Layer 5 of a small transformer language model trained on English Wikipedia (12 layers, counted from 0, width 64).
A neuron's activation on a vector x is ReLU(weights . x + bias), where the dot is the dot product.

Input weights of the MLP neurons that the questions are about. A number n stands for (n - 500) times 0.002.
n13 (bias -0.014): 548 623 446 369 481 379 559 487 424 639 606 448 361 570 384 690 623 403 298 377 401 450 417 677 558 529 773 294 531 471 550 679 471 625 524 646 412 232 421 445 454 575 498 441 380 606 301 635 621 489 436 478 505 631 497 542 337 448 456 667 358 342 769 470
n35 (bias -0.024): 484 338 277 428 723 657 581 456 394 550 393 691 361 538 316 495 728 299 353 570 531 518 401 230 610 399 796 407 439 560 599 505 529 595 384 430 669 774 221 454 551 407 658 366 505 565 450 677 374 984 356 628 586 543 459 725 606 428 413 633 452 545 571 542
n42 (bias -0.023): 332 548 530 314 462 373 751 372 350 576 336 624 563 564 560 918 573 419 619 622 667 584 394 577 722 604 381 577 320 236 582 624 355 477 610 369 330 504 543 469 441 292 558 469 573 479 559 322 296 452 312 337 435 427 459 680 469 306 384 592 499 542 609 514
n52 (bias -0.024): 556 338 424 540 332 574 440 487 484 641 636 529 523 322 626 555 672 371 486 526 638 414 364 440 391 620 436 451 399 472 499 547 549 447 596 553 457 468 449 640 569 402 355 484 555 451 526 530 401 545 434 562 472 727 448 526 316 468 363 352 401 523 284 346
n54 (bias -0.017): 405 427 407 505 479 480 367 474 581 502 470 500 627 609 626 473 341 342 460 700 535 479 334 479 477 554 389 573 570 528 520 544 567 618 188 488 460 461 549 228 457 340 636 471 438 496 592 692 375 608 496 468 466 626 609 444 522 479 545 478 584 593 531 263
n62 (bias -0.015): 470 565 546 370 401 318 482 319 513 507 671 469 349 647 460 530 630 444 282 586 375 590 569 676 492 470 550 491 292 623 635 461 491 507 673 527 441 200 614 585 529 316 592 529 528 395 581 543 555 539 444 581 677 270 546 650 491 550 548 483 503 387 567 414
n86 (bias -0.006): 645 623 381 429 554 428 280 438 819 625 521 313 464 424 698 522 359 374 518 591 654 657 521 412 563 591 657 718 411 500 500 653 281 577 494 751 450 460 509 377 691 582 232 498 345 507 652 556 539 609 476 346 651 543 529 581 289 671 453 490 387 470 794 517
n92 (bias -0.022): 326 393 525 421 257 518 427 693 589 367 370 544 561 730 577 444 777 223 584 483 492 434 313 586 724 516 454 541 434 562 344 498 460 734 420 574 626 446 424 443 517 525 276 261 410 867 338 488 598 408 636 724 501 260 610 470 726 531 534 631 411 471 458 475
n93 (bias -0.037): 500 560 475 606 720 656 501 607 472 670 656 519 300 371 545 403 568 471 320 436 381 430 558 562 501 403 754 559 511 498 523 268 332 463 691 549 450 478 397 402 510 563 555 427 492 725 465 606 475 410 396 301 268 484 628 426 817 573 264 478 561 617 461 453
n99 (bias -0.014): 459 577 596 582 547 415 509 463 522 474 529 571 271 293 427 574 455 627 495 360 471 549 674 379 562 354 696 358 447 504 563 504 560 465 512 241 586 603 517 439 597 354 653 538 591 580 365 467 465 565 660 493 376 594 484 633 485 435 491 667 525 442 531 350
n119 (bias -0.035): 522 250 398 389 343 488 553 502 375 487 458 450 621 311 450 537 317 150 577 487 596 768 364 433 825 443 351 546 608 633 630 495 619 484 434 478 528 464 328 516 628 701 254 500 568 428 377 566 542 524 723 637 568 633 622 386 633 519 506 669 561 450 537 532
n123 (bias -0.029): 444 432 335 546 504 581 541 404 532 631 452 385 580 461 581 614 612 515 551 598 512 529 420 445 427 258 465 427 394 497 330 485 619 774 518 291 346 486 531 504 356 555 382 553 740 581 418 581 196 605 449 687 445 568 735 466 434 349 411 458 403 513 536 763
n127 (bias -0.008): 537 507 491 574 486 454 511 559 347 609 443 468 435 505 648 554 460 447 391 450 362 546 631 260 665 172 632 425 456 473 488 444 573 431 605 370 485 686 435 760 609 305 393 560 542 701 574 400 220 666 471 531 533 575 675 630 564 579 475 489 639 495 449 545
n131 (bias -0.024): 340 367 786 668 468 520 303 414 549 598 607 427 401 225 346 384 430 441 609 322 589 497 418 529 640 226 765 438 428 359 560 329 630 601 562 487 551 657 369 408 558 439 383 403 470 663 421 382 590 495 566 516 515 541 610 621 545 430 546 491 496 536 553 727
n136 (bias -0.022): 525 585 349 548 541 666 434 443 414 439 503 594 522 422 361 578 574 649 657 708 620 574 543 395 257 351 534 490 655 518 584 282 665 457 625 720 575 570 556 498 448 546 417 551 391 496 642 483 307 541 588 500 364 361 397 333 533 472 594 531 600 664 482 271
n153 (bias -0.026): 504 505 551 408 501 724 359 332 599 546 794 407 425 549 713 528 184 442 297 670 445 606 568 342 335 451 522 374 416 474 483 503 409 578 373 499 592 462 661 345 507 751 599 557 511 738 626 500 259 668 535 238 629 429 406 695 606 662 491 426 292 504 452 657
n154 (bias -0.022): 383 711 421 670 668 582 274 564 415 448 637 460 428 553 712 629 614 414 596 353 435 516 775 465 519 418 406 366 452 387 452 538 567 493 382 568 768 528 518 769 563 480 471 515 362 862 678 338 407 942 356 629 629 452 420 578 600 505 628 582 485 496 575 494
n163 (bias 0.006): 497 445 538 610 549 682 611 253 528 653 564 437 442 561 457 398 460 507 536 543 401 472 176 438 473 455 451 419 666 402 429 653 550 476 395 286 543 572 554 542 530 560 695 471 591 428 426 520 445 552 425 672 610 346 259 426 354 468 601 563 592 345 390 494
n172 (bias -0.003): 480 573 331 483 350 475 340 476 744 454 541 477 541 544 314 426 280 516 761 628 474 771 683 285 512 649 416 514 508 516 637 456 323 378 638 507 588 574 573 382 540 312 470 548 414 260 350 485 374 722 506 679 456 412 647 532 670 629 524 680 370 695 362 531
n198 (bias -0.044): 683 448 210 502 489 508 370 536 626 707 429 401 645 364 641 895 530 517 611 323 455 547 416 451 652 476 564 443 603 494 367 680 429 417 510 620 367 356 300 501 673 382 463 513 460 305 648 588 415 337 376 394 486 549 679 462 423 640 402 594 553 529 266 531
n218 (bias -0.015): 382 634 431 437 650 501 377 451 422 325 679 564 769 447 578 675 467 392 523 356 524 545 620 553 457 377 544 265 386 407 644 473 608 361 560 609 577 417 657 420 592 664 559 401 372 769 444 422 356 409 474 545 307 371 548 490 717 501 437 549 585 643 236 455
n219 (bias -0.021): 717 234 391 240 525 501 473 553 550 486 714 502 694 450 279 607 509 552 732 530 471 721 469 563 717 351 480 633 441 397 447 468 454 354 255 408 502 432 655 345 481 577 464 462 371 383 640 453 427 563 643 601 573 321 684 360 519 670 570 702 595 468 604 217
n226 (bias -0.033): 420 554 810 367 434 520 390 483 498 565 394 389 640 598 590 545 499 592 543 544 739 535 546 303 336 356 331 403 728 576 552 364 536 425 581 512 562 475 346 470 643 450 454 501 494 487 456 478 556 672 657 305 480 670 595 589 487 616 512 281 450 499 453 603
n242 (bias -0.024): 480 796 641 485 499 568 503 510 683 529 499 786 631 201 565 529 487 378 469 418 561 566 482 697 487 524 517 517 555 133 448 506 593 421 406 436 227 542 642 435 472 457 415 354 337 430 540 436 373 753 434 329 459 503 581 578 549 405 487 271 294 605 368 527
n245 (bias -0.026): 312 322 343 640 542 356 241 668 578 668 456 246 365 485 523 530 358 554 525 651 438 557 503 559 473 528 799 554 468 656 606 421 501 478 568 522 542 443 423 438 843 385 454 788 774 557 564 417 601 382 241 484 723 607 493 532 750 537 477 551 548 441 357 577
n249 (bias 0.000): 428 579 516 459 533 486 535 476 494 663 454 305 396 417 341 265 476 565 466 508 566 392 587 508 715 536 467 500 353 511 395 614 456 340 421 487 491 514 383 613 485 433 718 510 434 482 420 500 512 705 429 695 479 517 543 376 723 559 477 752 542 370 366 595
n252 (bias -0.014): 397 463 402 359 555 253 580 296 561 723 513 389 499 407 492 533 780 388 552 501 369 556 590 688 479 458 796 670 399 562 493 486 574 663 468 689 556 564 439 479 555 595 526 431 612 442 525 340 439 387 593 565 452 495 459 489 639 722 482 554 437 395 582 376
n253 (bias -0.007): 328 348 451 533 661 482 517 463 363 736 455 494 551 499 652 589 397 609 563 506 572 429 472 349 705 508 472 594 525 404 618 488 404 545 622 474 567 352 628 759 296 430 535 520 465 585 324 453 656 459 277 495 441 332 380 316 397 496 405 565 514 646 475 614
n254 (bias -0.044): 488 546 241 261 570 645 261 651 424 396 514 694 684 288 661 452 610 691 703 583 404 615 713 502 435 447 888 502 569 510 413 485 558 568 516 472 401 586 394 626 538 469 404 444 454 676 517 597 512 592 480 643 514 540 303 266 454 540 351 525 608 525 588 294

Each question shows a token from some text and the vector x that enters the MLP there. A number n stands for (n - 500) times 0.0078.

"m": 431 571 346 330 465 521 550 352 434 415 456 625 530 503 555 423 543 640 453 532 359 347 421 533 376 573 500 689 481 616 229 148 603 331 502 497 676 666 878 704 621 448 473 579 364 393 329 537 508 285 533 507 560 830 628 485 365 431 468 656 607 515 508 626
The three highest activations, in order: n254, n136, n52

"ver": 362 644 481 346 526 422 532 330 478 334 396 643 452 541 549 452 485 657 523 372 259 479 319 509 568 751 507 479 440 474 316 128 638 369 446 573 716 647 724 676 482 539 594 502 322 406 559 572 462 429 394 371 532 802 408 527 441 469 479 645 739 506 625 703
Which of these neurons fires most? n154

" C": 620 607 400 332 472 332 577 556 547 475 561 617 450 569 623 424 521 530 412 376 368 404 378 437 360 782 502 523 539 568 278 95 572 415 496 529 635 533 738 570 507 458 689 562 228 479 440 549 427 296 568 418 515 857 467 570 484 481 446 682 573 413 549 690
Which of these neurons fires most? n13

"n": 469 589 465 407 565 470 497 403 431 564 496 630 517 563 584 452 500 513 413 322 345 383 397 441 367 583 509 595 410 641 133 84 523 370 598 559 688 631 721 567 690 555 625 502 234 561 471 571 524 316 483 412 613 746 538 410 500 448 502 705 664 580 429 638
Which of these neurons fires most? n93

" se": 565 713 428 390 404 440 459 425 543 448 474 613 597 443 620 550 458 441 409 373 326 360 301 491 367 701 410 460 462 580 267 168 478 554 437 580 696 575 735 737 486 468 585 612 304 390 411 614 480 386 468 353 533 755 548 514 478 511 553 829 583 504 371 787
The most active neuron and its activation: n198, at about 1.8

"c": 417 598 346 334 511 432 560 431 464 385 439 618 534 517 644 521 587 514 402 422 317 408 290 507 486 582 561 547 422 485 249 121 623 379 441 554 677 577 796 640 534 469 635 595 375 266 490 519 525 268 506 477 396 776 620 521 459 570 504 722 693 450 572 748
The most active neuron and its activation: n252, at about 1.4

"an": 429 714 371 336 520 479 357 469 437 454 417 663 436 529 614 507 568 488 480 396 307 335 303 479 368 658 542 592 464 591 291 158 600 437 527 544 732 624 795 652 497 463 553 475 382 360 447 687 468 345 380 497 745 671 553 402 428 436 435 796 507 549 570 686
The most active neuron and its activation: n254, at about 1.7

" States": 471 638 467 347 592 512 659 346 517 395 503 586 486 533 610 346 502 602 439 479 328 479 330 488 309 769 463 507 417 631 338 114 622 375 470 523 694 551 834 595 435 573 490 542 345 351 477 575 456 288 366 507 644 721 536 506 464 364 488 668 522 472 573 797
Which of these neurons fires most? n163

" the": 538 561 457 304 483 390 580 474 435 571 490 763 489 459 632 447 468 448 440 489 341 371 372 470 435 799 482 452 451 572 354 86 633 415 466 614 711 557 717 671 483 389 433 506 279 313 436 577 539 352 567 473 605 780 583 566 417 459 482 661 604 403 526 691
Which of these neurons fires most? n52

" who": 426 508 512 392 414 372 607 359 467 557 419 683 535 431 632 509 505 441 504 517 362 368 290 517 357 725 329 643 461 571 351 154 593 485 502 552 655 574 854 564 453 351 493 537 292 340 449 500 625 367 425 422 667 719 548 618 344 422 526 655 629 498 551 843
Which of these neurons fires most? n42

"ed": 509 545 408 324 612 447 572 397 469 460 480 666 536 588 546 490 378 524 495 352 370 445 306 513 438 592 509 558 371 644 255 175 578 431 350 543 661 476 844 640 444 420 494 583 270 421 456 606 534 317 495 515 662 651 649 477 304 489 525 782 742 427 528 732
The most active neuron and its activation: n219, at about 2

" |": 501 569 411 331 463 569 524 470 552 492 402 673 461 531 633 357 414 493 387 362 478 459 222 477 434 672 370 665 372 670 284 162 567 462 438 655 677 517 770 524 396 494 529 594 333 352 489 595 531 339 517 445 550 845 547 470 492 452 495 715 635 411 551 745
The two highest activations, in order: n54, n119

"ative": 449 657 522 330 494 414 497 255 464 433 547 674 528 476 544 400 457 521 519 319 370 468 364 472 346 600 502 496 509 634 206 121 575 370 501 584 751 538 770 792 473 518 518 558 289 414 476 542 510 467 449 446 594 643 551 509 508 553 492 688 675 405 551 785
The most active neuron and its activation: n154, at about 1.6

"g": 312 610 446 286 525 477 466 392 526 350 473 603 520 536 665 454 519 556 417 411 301 329 301 491 529 574 513 593 497 555 161 190 642 430 525 533 597 594 802 598 520 526 699 542 322 431 426 442 541 350 450 433 544 794 609 539 420 610 422 678 734 545 467 733
The two highest activations, in order: n218, n253

"d": 438 646 285 312 575 507 575 371 445 373 488 549 511 458 550 440 428 565 492 402 399 411 304 568 466 587 562 658 380 583 252 178 609 446 432 534 685 602 812 642 448 450 590 528 368 328 469 689 526 255 456 516 623 763 601 514 368 468 491 737 735 452 460 684
The most active neuron and its activation: n249, at about 0.87

" con": 590 649 426 379 433 525 444 420 365 570 400 664 418 462 544 509 492 421 439 425 309 382 346 350 374 632 454 512 343 536 305 177 521 501 502 587 735 634 809 544 598 431 608 537 312 353 484 631 479 419 453 415 519 714 536 517 457 449 646 753 728 466 509 871
The most active neuron and its activation: n35, at about 1.2

"gi": 468 690 354 359 467 514 374 374 404 371 414 718 562 566 624 557 571 490 524 440 372 325 356 513 376 628 278 486 362 563 245 193 534 434 490 435 630 669 789 675 605 471 553 528 338 323 343 533 510 369 548 527 530 740 599 601 424 494 492 763 678 575 491 772
The three highest activations, in order: n218, n172, n123

"va": 444 610 513 323 480 521 458 404 394 347 376 635 490 606 557 499 532 544 360 420 458 384 233 522 399 655 401 669 465 439 298 237 657 307 472 583 637 590 865 623 490 510 616 453 420 326 516 551 495 298 373 394 511 850 521 511 480 477 484 724 686 529 594 772
Which of these neurons fires most? n42

"|": 485 477 534 285 503 499 462 436 487 580 486 738 424 514 661 389 538 484 508 429 459 442 396 467 441 660 435 471 384 602 285 163 513 366 525 535 731 598 767 672 430 431 513 533 231 309 429 533 567 307 553 473 514 736 479 527 495 418 499 595 728 439 611 884
Which of these neurons fires most? n253

"er": 481 640 455 339 613 387 457 419 400 460 435 602 494 415 599 560 505 361 517 348 391 367 236 526 465 625 397 500 413 554 311 167 656 301 549 633 753 492 800 613 548 511 581 561 329 354 490 673 549 314 506 469 605 650 628 454 486 440 507 779 649 374 550 721
The three highest activations, in order: n218, n119, n198

"art": 409 734 523 376 538 417 456 427 403 440 421 682 524 515 495 432 442 532 446 301 400 465 256 453 292 636 499 728 501 551 249 230 660 326 389 475 623 491 902 617 574 471 540 454 425 404 352 569 501 338 491 534 610 840 598 578 422 451 485 665 608 478 610 714
The most active neuron and its activation: n242, at about 0.98

" 8": 495 493 557 335 538 487 499 418 500 568 475 637 392 539 609 312 378 464 467 399 359 336 465 511 426 696 498 537 487 545 268 163 562 439 479 533 649 602 803 548 565 585 533 439 210 342 392 643 532 353 542 437 567 815 542 594 352 375 504 630 719 437 633 809
The three highest activations, in order: n131, n13, n86

"ish": 423 696 514 432 596 408 621 338 546 619 507 612 558 472 557 415 521 610 467 510 455 438 260 508 287 677 380 545 333 600 285 113 614 389 487 535 666 535 878 600 485 516 519 503 302 289 368 612 549 301 490 522 605 715 521 526 340 531 442 633 563 510 493 703
The most active neuron and its activation: n163, at about 1.3

"s": 411 452 445 346 519 322 495 448 403 507 465 593 474 487 633 463 437 522 525 400 386 419 362 541 305 658 534 596 435 667 243 28 480 407 628 557 765 611 725 549 613 467 600 579 323 524 498 527 439 300 484 473 570 715 605 493 483 560 566 749 589 498 487 698
Which of these neurons fires most? n245

"im": 426 570 547 376 635 462 451 448 416 604 416 685 438 544 598 579 572 419 544 449 348 418 262 510 410 543 367 505 461 625 215 154 462 328 587 520 667 654 817 603 600 457 559 530 238 428 410 587 549 248 396 432 506 762 558 516 455 468 526 641 603 566 587 798
Which of these neurons fires most? n253

" K": 524 563 397 330 475 387 578 557 474 498 503 602 447 499 596 394 593 475 352 331 496 402 253 517 397 681 523 658 534 614 269 148 583 372 604 614 651 572 808 606 492 545 602 501 317 456 412 578 463 244 486 491 584 814 508 653 302 369 496 595 566 437 509 775
Which of these neurons fires most? n13

"et": 406 674 427 332 603 376 472 413 525 424 454 678 430 605 558 471 461 519 453 377 140 425 245 381 368 599 697 628 440 550 371 128 651 439 504 474 659 625 763 557 395 468 556 457 308 495 475 476 647 384 558 468 673 658 558 571 430 453 506 750 668 540 540 721
Which of these neurons fires most? n35

" final": 501 734 514 358 429 433 511 447 487 498 461 708 611 451 489 386 421 470 489 460 347 450 364 503 372 590 496 495 423 526 266 150 571 465 399 473 718 584 773 659 543 426 432 471 360 300 362 618 470 415 542 499 617 721 543 515 357 385 580 780 717 593 449 853
The three highest activations, in order: n172, n242, n163

" in": 584 508 428 437 444 493 550 400 368 481 428 672 422 460 607 470 451 375 423 459 403 352 424 396 335 715 457 454 360 602 256 128 562 470 566 603 674 632 768 543 567 434 592 516 250 370 495 618 555 410 445 564 609 766 547 527 435 449 559 783 668 373 530 783
Which of these neurons fires most? n35

" 6": 505 528 553 311 524 471 461 432 520 561 446 632 385 532 580 319 386 463 485 381 386 339 439 524 425 644 520 553 474 524 280 158 531 461 521 574 680 610 806 572 546 577 522 456 253 325 360 675 520 337 572 427 579 808 559 603 349 370 514 625 729 420 592 816
The two highest activations, in order: n131, n13

"king": 424 593 401 378 556 432 551 351 476 328 449 714 507 574 610 485 415 581 508 389 343 406 357 498 412 536 419 500 380 593 293 77 605 446 437 476 691 506 750 701 441 475 508 559 312 444 433 627 518 433 438 505 773 756 557 552 393 487 514 724 644 499 495 775
Which of these neurons fires most? n154

"ing": 503 609 422 347 553 403 517 407 433 383 515 653 451 540 559 468 349 503 510 367 365 417 288 545 381 514 397 576 383 615 354 152 614 439 345 468 728 458 822 670 436 447 509 547 328 347 526 651 501 403 444 537 672 759 650 532 437 512 522 766 674 399 553 786
The two highest activations, in order: n62, n219

" some": 558 567 493 382 404 381 516 333 503 485 401 722 497 407 531 495 381 416 533 461 305 318 330 494 398 709 496 556 466 656 298 143 502 578 460 569 747 634 827 665 531 453 470 506 369 320 484 594 505 363 470 442 626 789 587 609 431 377 500 653 550 483 495 782
The two highest activations, in order: n52, n172

"il": 377 577 396 382 621 495 585 407 447 363 469 733 599 489 551 513 543 636 576 440 456 465 313 493 403 647 368 448 460 534 227 116 495 366 482 600 721 746 703 720 547 508 674 422 292 316 419 543 457 419 388 518 585 709 431 529 349 413 471 677 652 608 491 701
Which of these neurons fires most? n136

"ville": 338 707 412 341 640 448 506 460 477 366 441 649 470 656 660 381 507 599 534 354 403 403 399 470 378 799 439 437 434 486 344 78 608 368 430 529 671 595 686 568 473 600 623 495 329 370 473 629 423 480 335 514 569 696 464 575 373 466 519 721 583 607 440 771
Which of these neurons fires most? n154

" English": 502 670 567 315 630 464 514 433 507 559 540 631 444 483 537 397 543 556 574 426 336 353 322 504 286 705 429 511 446 593 290 132 643 425 555 600 711 539 809 644 558 585 502 570 350 297 368 633 465 272 480 474 612 647 530 464 313 401 566 614 500 403 485 820
Which of these neurons fires most? n163

"ter": 442 703 446 338 506 442 507 360 458 400 441 698 535 455 524 489 429 606 455 371 339 367 307 453 327 610 475 596 459 526 231 164 611 297 466 569 731 469 861 668 604 416 544 504 420 344 399 678 547 374 546 516 570 682 633 558 469 496 550 652 651 402 561 737
The two highest activations, in order: n62, n163

" team": 436 683 425 333 522 427 534 369 480 517 426 687 510 464 547 424 438 448 465 451 371 425 293 533 276 629 431 579 358 446 328 171 625 379 417 548 712 544 787 614 551 520 494 525 462 408 475 550 468 406 463 434 645 770 580 487 444 411 641 780 688 454 387 877
Which of these neurons fires most? n163